Layer 2 of a small transformer language model trained on English Wikipedia (10 layers, counted from 0, width 96).
A neuron adds its activation times its output weights to the MLP's output. To switch it off is to set its activation to zero at one token and run the rest of the model.

Output weights of the MLP neurons that the questions are about. A number n stands for (n - 500) times 0.00086.
n23: 490 548 667 767 610 637 596 497 523 488 384 588 482 692 621 330 482 480 468 538 303 489 478 314 623 467 391 464 331 469 680 187 234 618 501 539 644 480 600 522 572 505 491 491 320 426 526 455 520 431 513 417 413 527 557 339 545 530 262 305 473 251 372 352 635 555 720 367 815 448 483 821 341 437 516 604 527 494 827 680 447 674 482 549 654 545 438 494 380 576 467 629 475 645 602 495
n33: 454 717 617 650 592 532 411 467 324 623 539 581 345 365 381 529 604 474 278 419 492 576 495 394 632 613 674 515 42 684 308 131 442 732 537 566 452 285 502 435 245 472 423 601 329 608 479 406 309 463 705 514 531 519 672 515 692 453 552 419 426 501 742 553 607 319 407 344 448 605 649 609 560 458 500 567 544 674 420 795 567 617 464 338 507 449 379 443 472 476 499 527 455 361 525 265
n55: 583 446 866 487 347 360 446 380 502 498 469 359 649 408 600 411 451 182 505 648 424 527 552 605 554 504 761 525 651 501 268 318 475 493 476 664 552 610 535 410 516 412 503 477 441 456 385 325 585 411 601 374 535 545 634 429 559 393 552 414 629 539 496 628 328 373 544 396 491 668 385 607 604 497 583 636 472 281 426 712 556 370 530 382 528 610 757 248 577 731 622 576 351 240 606 431
n77: 392 558 679 657 381 541 692 554 457 454 491 580 370 437 745 540 848 439 473 502 569 342 748 730 459 650 634 379 655 474 289 455 530 574 369 543 415 465 407 448 643 428 535 600 632 484 780 517 529 623 463 701 402 464 547 539 415 382 521 374 420 477 468 424 501 624 488 578 474 443 446 297 460 330 793 718 568 655 504 600 539 414 528 449 556 400 509 448 473 579 565 472 816 579 479 600
n79: 209 340 507 675 466 451 747 519 548 482 495 289 504 455 361 692 546 536 507 450 617 561 68 398 512 747 508 513 344 362 508 465 560 364 289 525 455 468 417 547 571 296 469 541 324 584 476 515 624 974 127 588 601 623 541 539 563 482 464 343 730 383 685 542 608 625 341 185 449 556 417 710 449 515 318 583 250 542 582 349 527 415 605 629 501 449 488 327 553 679 554 421 495 364 496 333
n112: 574 549 104 610 370 302 620 422 580 558 657 562 433 588 386 404 383 382 485 446 556 734 548 508 453 488 471 556 545 223 306 506 424 607 356 477 393 471 543 553 717 542 558 732 417 541 526 497 698 363 428 492 314 471 376 483 444 482 525 271 452 393 567 513 519 505 417 473 526 440 500 689 476 548 377 401 611 380 661 517 448 489 742 459 388 450 557 684 798 542 540 394 867 379 274 637
n124: 424 473 480 206 292 532 390 429 425 274 464 202 551 574 707 494 629 493 627 384 516 453 579 386 506 514 570 533 714 360 296 514 692 498 665 250 434 360 552 559 479 353 514 526 354 752 446 640 670 281 547 687 276 537 285 556 551 354 441 427 512 582 529 497 489 477 311 529 425 500 483 324 384 324 401 385 687 421 417 541 464 358 527 684 431 511 519 429 480 245 675 470 346 570 592 432
n126: 356 420 546 628 445 524 528 529 533 328 570 626 509 582 479 400 465 410 582 736 387 322 489 389 533 517 597 493 706 477 552 748 283 343 545 531 621 569 472 503 559 498 438 542 507 657 795 502 440 465 652 362 613 624 534 366 550 465 396 533 405 585 561 530 574 585 480 459 593 490 428 591 448 351 342 527 478 538 323 252 639 521 610 320 514 501 401 555 596 533 823 755 436 654 440 380
n152: 455 626 681 502 596 347 484 592 391 392 178 419 400 604 575 327 568 750 601 495 302 425 770 596 568 475 646 543 769 545 286 431 382 414 620 341 414 431 456 561 451 497 486 466 499 507 658 442 573 319 698 570 558 352 335 601 488 482 458 640 465 559 361 489 455 393 396 642 507 493 329 510 597 373 582 459 475 361 276 383 322 573 428 545 687 396 452 701 413 325 478 518 381 661 412 503
n166: 556 501 464 596 353 503 414 517 476 566 346 709 713 613 745 529 641 500 550 493 466 611 453 674 532 287 608 469 522 537 467 354 473 544 428 451 576 339 539 490 350 481 669 420 400 574 622 369 421 522 572 674 432 406 546 579 638 282 423 447 692 494 559 316 201 411 497 686 568 590 358 593 411 567 627 415 341 433 387 614 339 591 437 335 656 496 383 456 573 436 431 429 598 612 668 400
n181: 391 471 589 615 395 602 594 557 447 456 707 519 461 496 332 524 643 373 695 615 587 320 679 583 564 588 306 365 571 476 652 680 577 366 339 414 602 342 492 460 537 652 652 384 567 531 666 367 611 403 429 466 293 418 341 602 385 623 746 457 535 604 493 484 487 625 428 496 478 560 434 522 625 506 499 576 539 472 595 515 492 436 397 405 547 612 444 531 600 592 651 462 491 481 422 407
n205: 466 503 544 634 487 472 438 372 401 344 373 404 227 572 672 595 451 650 645 387 514 424 394 402 604 397 442 550 492 377 442 439 353 423 449 584 756 717 456 613 538 546 589 523 341 511 510 567 542 216 747 668 483 427 416 406 606 208 588 420 393 527 513 574 475 778 512 529 365 374 559 348 588 459 374 681 520 560 434 514 577 424 511 382 337 533 484 700 478 459 392 478 544 531 419 405
n216: 511 338 524 349 549 423 766 387 390 434 200 328 392 390 314 374 423 506 526 471 535 545 660 535 471 652 545 577 558 657 430 483 391 507 540 632 563 559 454 429 463 562 292 639 590 552 646 399 673 369 434 435 474 499 605 583 702 428 543 498 671 571 449 591 544 397 654 248 452 419 434 384 274 436 502 478 568 455 568 540 481 435 357 607 390 626 412 445 540 630 533 367 531 441 415 438
n227: 456 633 484 296 554 580 276 532 684 526 604 466 316 227 670 647 506 560 393 485 518 412 481 428 688 469 703 532 429 547 468 740 550 622 432 565 452 215 601 492 517 610 459 673 445 500 242 787 598 540 596 529 240 699 407 345 348 366 470 514 449 689 318 608 436 567 535 546 404 465 580 355 665 789 649 596 445 643 565 405 385 551 541 328 405 332 631 557 481 597 501 511 338 239 581 660
n230: 469 595 514 405 308 481 440 458 521 617 550 477 430 443 417 487 320 676 552 288 658 465 333 684 776 551 495 653 552 569 533 562 339 661 524 586 508 347 677 679 541 694 386 419 512 459 397 739 476 770 547 253 595 552 274 267 441 315 559 472 371 559 725 607 553 559 441 522 463 556 636 498 653 784 294 613 439 470 406 476 429 309 471 427 412 682 560 602 327 509 590 540 585 235 520 505
n254: 469 421 515 280 311 537 318 586 595 548 387 369 595 491 364 304 645 384 589 340 600 622 465 502 562 487 614 206 371 553 281 307 692 463 559 483 301 515 428 584 465 549 562 520 477 475 403 641 533 658 367 484 462 456 742 514 712 847 617 436 398 484 729 474 428 345 358 390 546 628 522 245 212 626 417 609 503 479 845 589 521 424 575 537 501 561 504 668 465 557 599 493 589 427 382 603

Each question names a token from some text and the token that comes next. It shows the activations a of the neurons there, in the order above. A number n stands for (n - 500) times 0.0078.

Then comes g, the gradient of the next token's log-probability with respect to the MLP's output, scaled to length 1. A neuron's effect is roughly proportional to its activation times (output weights . g). A number n stands for (n - 500) times 0.00084.

"at", then ")"
a: 494 500 369 505 506 505 317 489 486 500 502 485 514 490 473 490
g: 517 493 355 463 379 471 359 378 754 252 491 406 328 643 510 485 585 337 469 389 427 427 617 380 490 502 432 556 631 444 563 610 345 511 415 595 848 523 575 400 519 625 327 558 599 647 363 610 461 503 472 354 582 554 325 285 337 603 327 662 446 378 480 580 390 508 355 564 391 702 429 540 490 386 507 545 860 341 573 406 556 492 702 550 593 619 427 352 599 275 335 520 565 310 476 427
Which neuron, switched off, raises the next token's probability most? n124

" t", then "re"
a: 533 520 576 496 514 522 501 502 484 490 503 494 512 480 462 540
g: 543 562 631 570 480 566 466 750 468 470 458 369 459 446 653 567 231 547 469 241 574 344 396 629 470 606 500 499 465 391 388 503 358 582 523 633 340 285 569 415 585 524 412 603 597 611 452 556 489 500 566 150 477 507 514 393 520 498 79 530 393 484 478 491 400 682 578 192 354 335 400 776 590 386 585 422 625 639 368 455 555 402 568 404 673 583 539 372 536 576 417 445 594 343 634 492
Which neuron, switched off, lowers the next token's probability most? n55

"in", then "h"
a: 516 500 495 455 546 543 475 482 491 484 501 496 505 517 505 521
g: 478 640 482 492 685 500 538 402 737 640 607 569 536 294 667 583 438 607 646 541 502 507 496 609 474 405 495 601 623 640 438 579 678 444 676 388 671 474 466 677 516 633 494 587 288 495 331 548 631 455 644 709 408 558 486 683 691 526 641 499 488 645 202 410 546 544 674 410 468 535 642 293 422 505 354 220 398 429 588 385 581 492 512 508 618 334 456 501 516 320 502 603 148 471 521 726
Which two neurons, each switched off alone, lower its probability most, in order? n77, n227

" sub", then "con"
a: 492 503 558 428 487 507 471 489 509 496 503 490 539 488 500 492
g: 561 647 424 548 287 671 505 491 419 495 311 562 742 452 409 485 552 353 489 491 594 420 557 411 537 436 615 517 652 675 467 393 465 451 529 331 604 575 249 221 598 555 471 539 366 563 600 559 344 411 504 559 579 317 381 630 532 619 389 302 526 818 413 710 392 486 399 586 431 378 355 529 400 287 365 619 732 424 471 609 576 691 485 546 498 452 664 359 353 309 563 318 672 326 459 407
Which neuron, switched off, raises the next token's probability most? n77

"ah", then "l"
a: 499 485 543 377 503 494 529 497 514 459 504 498 516 570 480 546
g: 545 486 513 508 714 688 548 682 648 666 342 596 544 398 650 401 408 546 413 604 338 447 339 419 730 383 518 584 377 566 541 630 397 517 580 456 252 542 711 623 357 385 734 364 556 332 654 463 442 469 420 657 387 395 543 418 543 412 239 623 496 359 444 592 614 511 539 262 468 422 319 723 791 655 475 354 523 536 544 472 374 493 381 410 609 576 530 479 505 557 493 341 358 497 441 247
Which neuron, switched off, raises the next token's probability most? n254

"un", then "ity"
a: 496 495 525 465 497 532 513 501 141 499 501 500 518 457 468 473
g: 421 545 437 534 469 368 728 854 463 720 356 305 503 278 439 383 364 755 383 229 515 528 479 466 418 494 524 328 409 545 686 623 541 504 551 542 483 348 557 565 583 383 424 532 396 614 662 523 828 444 586 342 648 412 507 548 484 359 403 445 505 338 702 548 566 603 519 310 535 519 329 419 410 274 536 385 675 542 671 392 486 478 310 565 396 323 627 392 532 473 480 477 566 593 582 460
Which neuron, switched off, raises the next token's probability most? n152

"t", then "am"
a: 506 493 497 500 509 554 518 489 449 545 496 410 492 500 470 500
g: 615 509 467 511 562 590 541 379 580 474 601 672 604 566 277 229 507 429 740 671 401 505 407 549 668 702 548 372 407 415 660 470 485 457 454 480 754 703 411 566 596 357 612 424 378 534 535 437 560 633 370 634 527 486 519 689 471 697 480 812 666 417 558 417 502 479 448 406 537 528 571 769 347 517 270 432 445 541 849 461 425 625 460 509 423 591 336 430 397 470 385 631 295 496 426 360
Which neuron, switched off, lowers the next token's probability most? n205

"ast", then "es"
a: 511 477 446 455 497 500 503 498 498 468 508 481 500 506 496 503
g: 689 487 528 469 453 812 323 416 480 341 518 173 855 745 464 557 524 544 447 518 524 776 539 547 380 475 525 521 359 302 495 573 582 488 447 642 447 548 756 554 434 452 426 645 494 386 486 430 393 377 428 465 536 393 591 490 389 586 544 570 528 847 509 458 431 514 624 519 540 360 467 498 403 433 617 513 510 210 469 347 296 510 606 463 459 427 627 748 411 601 431 539 387 342 512 614
Which neuron, switched off, raises the next token's probability most? n55

",", then " and"
a: 555 548 509 470 502 514 496 505 499 504 474 469 499 489 500 505
g: 691 677 410 350 432 590 549 436 693 394 432 410 485 635 375 443 357 486 536 627 576 593 472 537 475 415 361 549 450 302 519 565 592 660 732 389 540 450 436 335 469 632 560 542 316 441 516 491 609 406 464 363 667 860 272 379 391 489 543 631 417 643 390 543 586 436 615 293 507 531 331 510 116 590 601 260 462 420 536 509 381 271 291 579 391 496 514 581 676 536 433 389 527 513 403 616
Which neuron, switched off, raises the next token's probability most? n33

"ished", then " by"
a: 500 502 477 508 613 510 500 495 512 503 509 502 472 818 551 600
g: 427 734 394 342 489 353 452 590 565 350 835 489 190 658 346 424 356 674 285 553 217 342 636 513 623 702 319 515 574 534 452 568 484 453 632 342 254 408 591 431 419 475 490 465 628 470 510 519 538 433 494 442 483 436 441 547 538 482 594 391 570 498 626 246 534 560 409 519 478 360 396 453 548 565 455 504 374 546 466 506 488 577 423 676 616 612 428 151 517 508 485 692 246 494 378 567
Which neuron, switched off, raises the next token's probability most? n254

"ely", then " in"
a: 455 526 501 496 365 485 477 454 462 495 494 475 437 559 501 564
g: 574 399 312 443 568 599 449 390 439 472 738 514 412 540 601 476 449 806 686 318 568 598 433 379 429 520 335 540 402 432 571 465 658 733 545 449 544 545 492 515 487 554 527 487 663 446 396 699 656 319 430 638 458 556 587 609 533 624 488 297 400 557 387 464 775 460 617 612 508 539 463 684 671 471 560 589 257 561 444 553 408 290 884 618 402 610 504 526 378 510 448 836 371 458 489 550
Which neuron, switched off, lowers the next token's probability most? n216

"ue", then " to"
a: 553 496 507 217 479 487 474 529 494 440 492 499 519 423 607 374
g: 493 669 580 574 597 642 436 661 622 510 499 586 485 382 413 535 617 476 325 663 545 512 522 598 217 419 483 229 515 640 651 473 709 471 335 469 668 539 560 400 529 460 588 399 525 407 330 675 670 393 625 623 776 491 671 538 670 514 599 471 582 569 174 497 641 531 651 565 782 582 321 415 483 510 217 462 468 367 613 469 481 687 403 575 689 526 619 673 497 524 451 541 527 533 363 496
Which neuron, switched off, raises the next token's probability most? n230

"ue", then ","
a: 593 496 508 486 508 498 498 521 353 552 526 479 527 488 474 551
g: 445 714 634 382 431 413 482 325 579 484 501 680 544 573 599 343 483 570 546 390 618 439 551 733 564 401 441 412 538 529 459 607 444 450 483 175 346 639 419 527 725 491 668 668 537 283 564 545 658 447 459 369 621 361 578 309 475 542 222 111 354 465 603 592 370 358 594 460 537 351 560 576 410 477 573 665 452 270 660 508 295 584 526 599 596 495 411 538 551 475 323 646 374 572 507 535
Which neuron, switched off, lowers the next token's probability most? n23

" or", then " R"
a: 511 515 497 490 370 496 480 418 474 493 500 467 503 512 478 499
g: 532 655 468 632 311 437 498 503 344 422 604 459 478 520 413 554 516 542 361 405 405 448 452 631 763 425 465 477 355 669 457 448 626 447 205 463 444 608 748 510 625 648 556 613 665 581 562 488 377 608 548 410 533 330 461 695 615 522 679 427 415 459 505 308 292 558 306 539 377 429 485 528 805 376 376 640 499 389 287 667 556 377 194 548 661 386 438 731 616 547 502 336 559 490 606 573
Which neuron, switched off, lowers the next token's probability most? n126

"c", then "end"
a: 517 491 471 288 496 481 465 517 490 524 496 498 524 508 491 497
g: 505 496 594 445 466 643 364 316 535 547 625 415 591 530 480 512 466 557 681 501 232 607 522 364 759 716 434 603 530 579 530 515 405 683 629 445 832 361 495 660 550 754 528 595 604 365 685 482 456 457 576 390 519 433 534 737 609 482 543 667 591 463 662 748 387 394 376 348 499 491 548 581 446 442 367 471 547 490 444 506 600 348 568 219 697 407 533 624 474 730 478 610 407 685 618 684
Which neuron, switched off, lowers the next token's probability most? n77

"her", then " c"
a: 498 499 487 490 500 481 656 496 458 486 493 484 506 494 499 783
g: 565 533 566 461 521 444 462 412 704 414 655 475 531 577 631 625 328 565 508 388 580 499 340 527 634 483 586 237 525 419 406 456 553 339 568 698 518 723 454 289 864 440 621 427 701 521 436 502 554 623 502 245 382 606 395 537 405 696 465 559 539 549 495 234 470 578 423 587 580 540 715 610 438 788 463 290 582 428 381 572 413 389 286 449 270 554 555 544 489 473 680 379 528 456 303 463
Which neuron, switched off, lowers the next token's probability most? n254

"ir", then "i"
a: 507 506 503 500 499 507 457 498 499 344 507 453 492 498 499 493
g: 518 422 506 441 450 234 381 435 364 456 640 555 554 461 263 793 479 605 571 521 535 368 610 372 720 411 554 290 570 444 536 552 534 541 399 628 572 595 488 624 849 412 458 547 548 403 329 432 485 661 593 289 681 536 472 590 398 667 484 573 570 506 475 504 622 472 214 431 594 593 486 659 655 280 323 642 503 681 283 437 238 586 617 621 432 525 530 459 461 514 596 355 487 657 443 394
Which neuron, switched off, lowers the next token's probability most? n166

"ific", then "ation"
a: 494 504 505 322 505 507 671 498 474 498 500 503 265 514 508 559
g: 280 520 530 435 477 416 490 531 592 516 559 475 516 644 490 269 504 497 494 498 553 532 595 610 434 325 427 496 627 669 476 673 410 311 629 535 476 300 727 604 269 501 363 457 470 633 517 299 474 304 466 413 359 413 440 474 449 311 249 250 344 367 618 623 383 542 641 663 579 341 317 137 654 631 431 348 657 493 498 404 479 575 354 642 299 398 313 493 489 522 439 522 480 455 543 602
Which neuron, switched off, lowers the next token's probability most? n124

" area", then " known"
a: 491 518 486 569 552 521 481 485 434 482 526 480 649 477 450 521
g: 487 308 621 486 351 596 239 683 445 405 674 410 424 403 445 514 605 424 409 179 503 510 511 614 324 765 590 696 444 618 411 410 182 256 641 405 476 523 510 467 437 423 544 511 469 374 524 497 509 538 483 721 431 323 503 544 714 579 320 509 605 538 659 502 265 244 652 436 439 554 537 269 606 495 519 522 646 527 479 623 417 333 572 494 447 396 558 399 566 631 407 414 678 611 509 472
Which neuron, switched off, lowers the next token's probability most? n216

"ec", then "on"
a: 502 486 496 482 501 718 517 500 505 488 521 499 519 502 568 499
g: 507 254 419 545 773 772 637 602 562 437 428 566 572 763 459 440 513 495 559 329 467 859 584 461 448 526 578 425 529 592 359 385 653 558 622 614 600 325 458 435 636 384 602 322 417 592 538 457 663 537 559 610 463 387 439 610 419 600 449 347 292 441 436 364 418 429 587 292 511 189 331 479 364 612 460 651 626 414 496 411 541 591 391 609 523 430 454 656 694 300 513 451 520 699 538 446
Which neuron, switched off, raises the next token's probability most? n230

" rece", then "ive"
a: 503 474 493 484 498 540 451 510 486 498 506 502 503 499 509 555
g: 544 378 356 408 463 223 399 620 382 310 777 529 361 490 539 570 547 592 557 427 391 517 400 557 423 494 628 504 452 465 731 580 624 298 593 214 416 441 461 689 583 456 566 596 650 556 645 447 523 611 405 656 474 664 623 395 403 381 234 539 563 514 588 386 220 631 554 632 331 498 516 484 317 482 592 349 592 656 577 492 469 533 525 372 643 643 451 565 262 435 772 488 516 326 469 377
Which neuron, switched off, raises the next token's probability most? n124

"b", then "s"
a: 527 520 497 501 476 494 529 480 514 502 511 477 440 529 492 500
g: 515 529 627 535 504 609 398 460 377 512 381 512 478 695 738 471 562 532 486 455 357 833 401 558 443 608 429 482 570 425 446 272 463 559 488 607 387 410 724 516 434 484 475 533 525 578 552 356 319 623 438 557 514 623 653 288 446 442 645 400 608 209 718 528 425 370 428 599 456 332 380 492 648 629 893 543 331 545 628 418 705 511 310 476 491 448 627 422 337 431 472 619 444 652 581 735
Which neuron, switched off, lowers the next token's probability most? n216

"ark", then "ing"
a: 519 502 500 506 655 494 496 504 484 453 503 490 499 501 496 540
g: 378 608 463 526 549 559 495 369 422 452 681 322 513 584 293 377 643 780 351 498 643 551 427 574 384 593 445 613 537 412 655 415 630 636 582 314 497 569 245 549 415 583 533 417 529 646 671 422 497 364 587 530 437 571 504 586 206 509 674 306 272 219 471 437 533 516 470 444 405 683 500 647 504 412 643 365 496 568 541 456 549 380 650 535 181 416 420 347 479 733 415 737 545 487 596 484
Which neuron, switched off, lowers the next token's probability most? n79

"'s", then " de"
a: 504 507 485 469 515 482 471 499 503 492 484 524 491 578 564 500
g: 387 541 558 460 265 692 705 494 598 583 287 330 659 460 572 586 283 486 353 576 635 606 605 569 405 253 445 231 684 406 730 479 578 565 553 594 424 357 493 520 473 313 477 502 424 495 233 559 712 365 528 707 401 445 504 555 463 608 341 535 421 513 379 515 428 574 517 578 616 416 485 567 418 435 613 570 468 493 752 331 484 526 729 748 505 360 405 445 434 441 465 605 363 486 769 477
Which neuron, switched off, raises the next token's probability most? n230

" l", then "ed"
a: 496 494 501 494 498 487 497 530 498 498 500 518 565 483 519 522
g: 577 393 622 335 552 380 525 384 420 347 461 515 456 650 324 472 343 457 681 522 316 422 564 311 722 530 543 672 520 381 276 436 271 504 554 823 614 406 453 483 571 634 593 523 422 477 527 508 582 663 446 410 663 574 545 698 482 466 447 435 553 552 282 680 640 381 454 285 531 546 486 249 811 626 516 560 678 441 622 574 353 261 442 583 527 558 451 490 542 492 502 483 607 249 435 370
Which neuron, switched off, lowers the next token's probability most? n216

"own", then " S"
a: 501 503 488 498 504 524 507 505 445 477 496 504 469 588 499 414
g: 535 335 542 651 520 334 535 357 555 472 812 417 372 419 451 598 646 390 357 408 358 597 471 405 541 552 544 449 466 449 480 391 501 755 397 343 498 682 487 410 752 814 464 710 537 511 536 376 332 659 561 296 497 500 545 650 467 339 638 454 420 510 609 373 461 518 721 576 454 572 296 346 461 556 505 695 482 654 402 590 540 285 276 428 665 542 338 322 429 367 604 483 645 416 535 435
Which neuron, switched off, lowers the next token's probability most? n152

"ing", then " its"
a: 509 508 506 483 549 501 499 513 477 483 518 484 466 457 487 562
g: 448 489 477 488 364 335 519 386 632 506 570 349 479 448 585 559 571 347 560 474 553 188 417 455 680 279 633 487 564 470 262 548 338 505 574 493 258 408 385 212 421 525 615 530 264 567 690 571 397 731 406 371 572 380 294 427 407 384 517 543 532 393 504 294 607 363 427 505 239 400 485 552 597 725 593 494 391 506 634 541 701 264 483 390 545 563 489 406 444 459 657 640 428 609 341 569
Which neuron, switched off, lowers the next token's probability most? n79

" and", then " a"
a: 576 551 507 499 360 479 500 498 473 498 488 468 517 501 507 526
g: 679 498 507 556 509 329 468 573 421 596 369 482 552 465 241 418 471 522 363 389 455 250 441 510 597 263 610 744 448 711 362 393 345 303 737 575 479 513 479 416 398 412 487 524 783 296 627 369 411 552 489 359 356 386 508 437 608 558 382 486 424 468 871 473 561 325 490 355 556 536 573 622 615 507 475 379 413 460 543 675 328 465 591 495 551 519 419 472 613 541 660 316 797 580 450 529
Which neuron, switched off, lowers the next token's probability most? n33

" state", then " l"
a: 462 497 513 288 456 549 461 497 37 452 501 522 440 527 504 325
g: 560 335 621 583 358 597 244 484 473 527 643 385 515 608 487 573 506 410 433 369 330 627 591 364 400 383 580 558 417 467 363 518 541 554 164 656 517 304 496 533 637 488 629 594 460 486 491 433 581 718 511 516 385 407 543 692 438 539 476 370 330 547 333 371 669 461 376 376 587 503 527 416 769 424 493 596 548 504 898 507 746 577 301 368 302 543 584 393 441 608 316 530 692 475 512 623
Which neuron, switched off, lowers the next token's probability most? n152

"th", then "-"
a: 501 487 498 515 519 497 499 498 492 501 497 455 519 481 478 501
g: 484 494 458 361 562 659 176 631 713 507 544 491 603 480 555 524 702 733 575 627 583 460 449 380 559 440 486 560 432 403 573 563 251 578 431 256 661 747 319 465 311 512 352 515 500 531 517 356 519 618 510 646 412 539 208 291 487 363 604 671 503 476 321 490 333 414 532 690 322 424 761 391 452 312 540 622 460 598 591 434 560 416 496 360 381 551 606 473 646 595 516 447 475 619 412 346
Which neuron, switched off, raises the next token's probability most? n205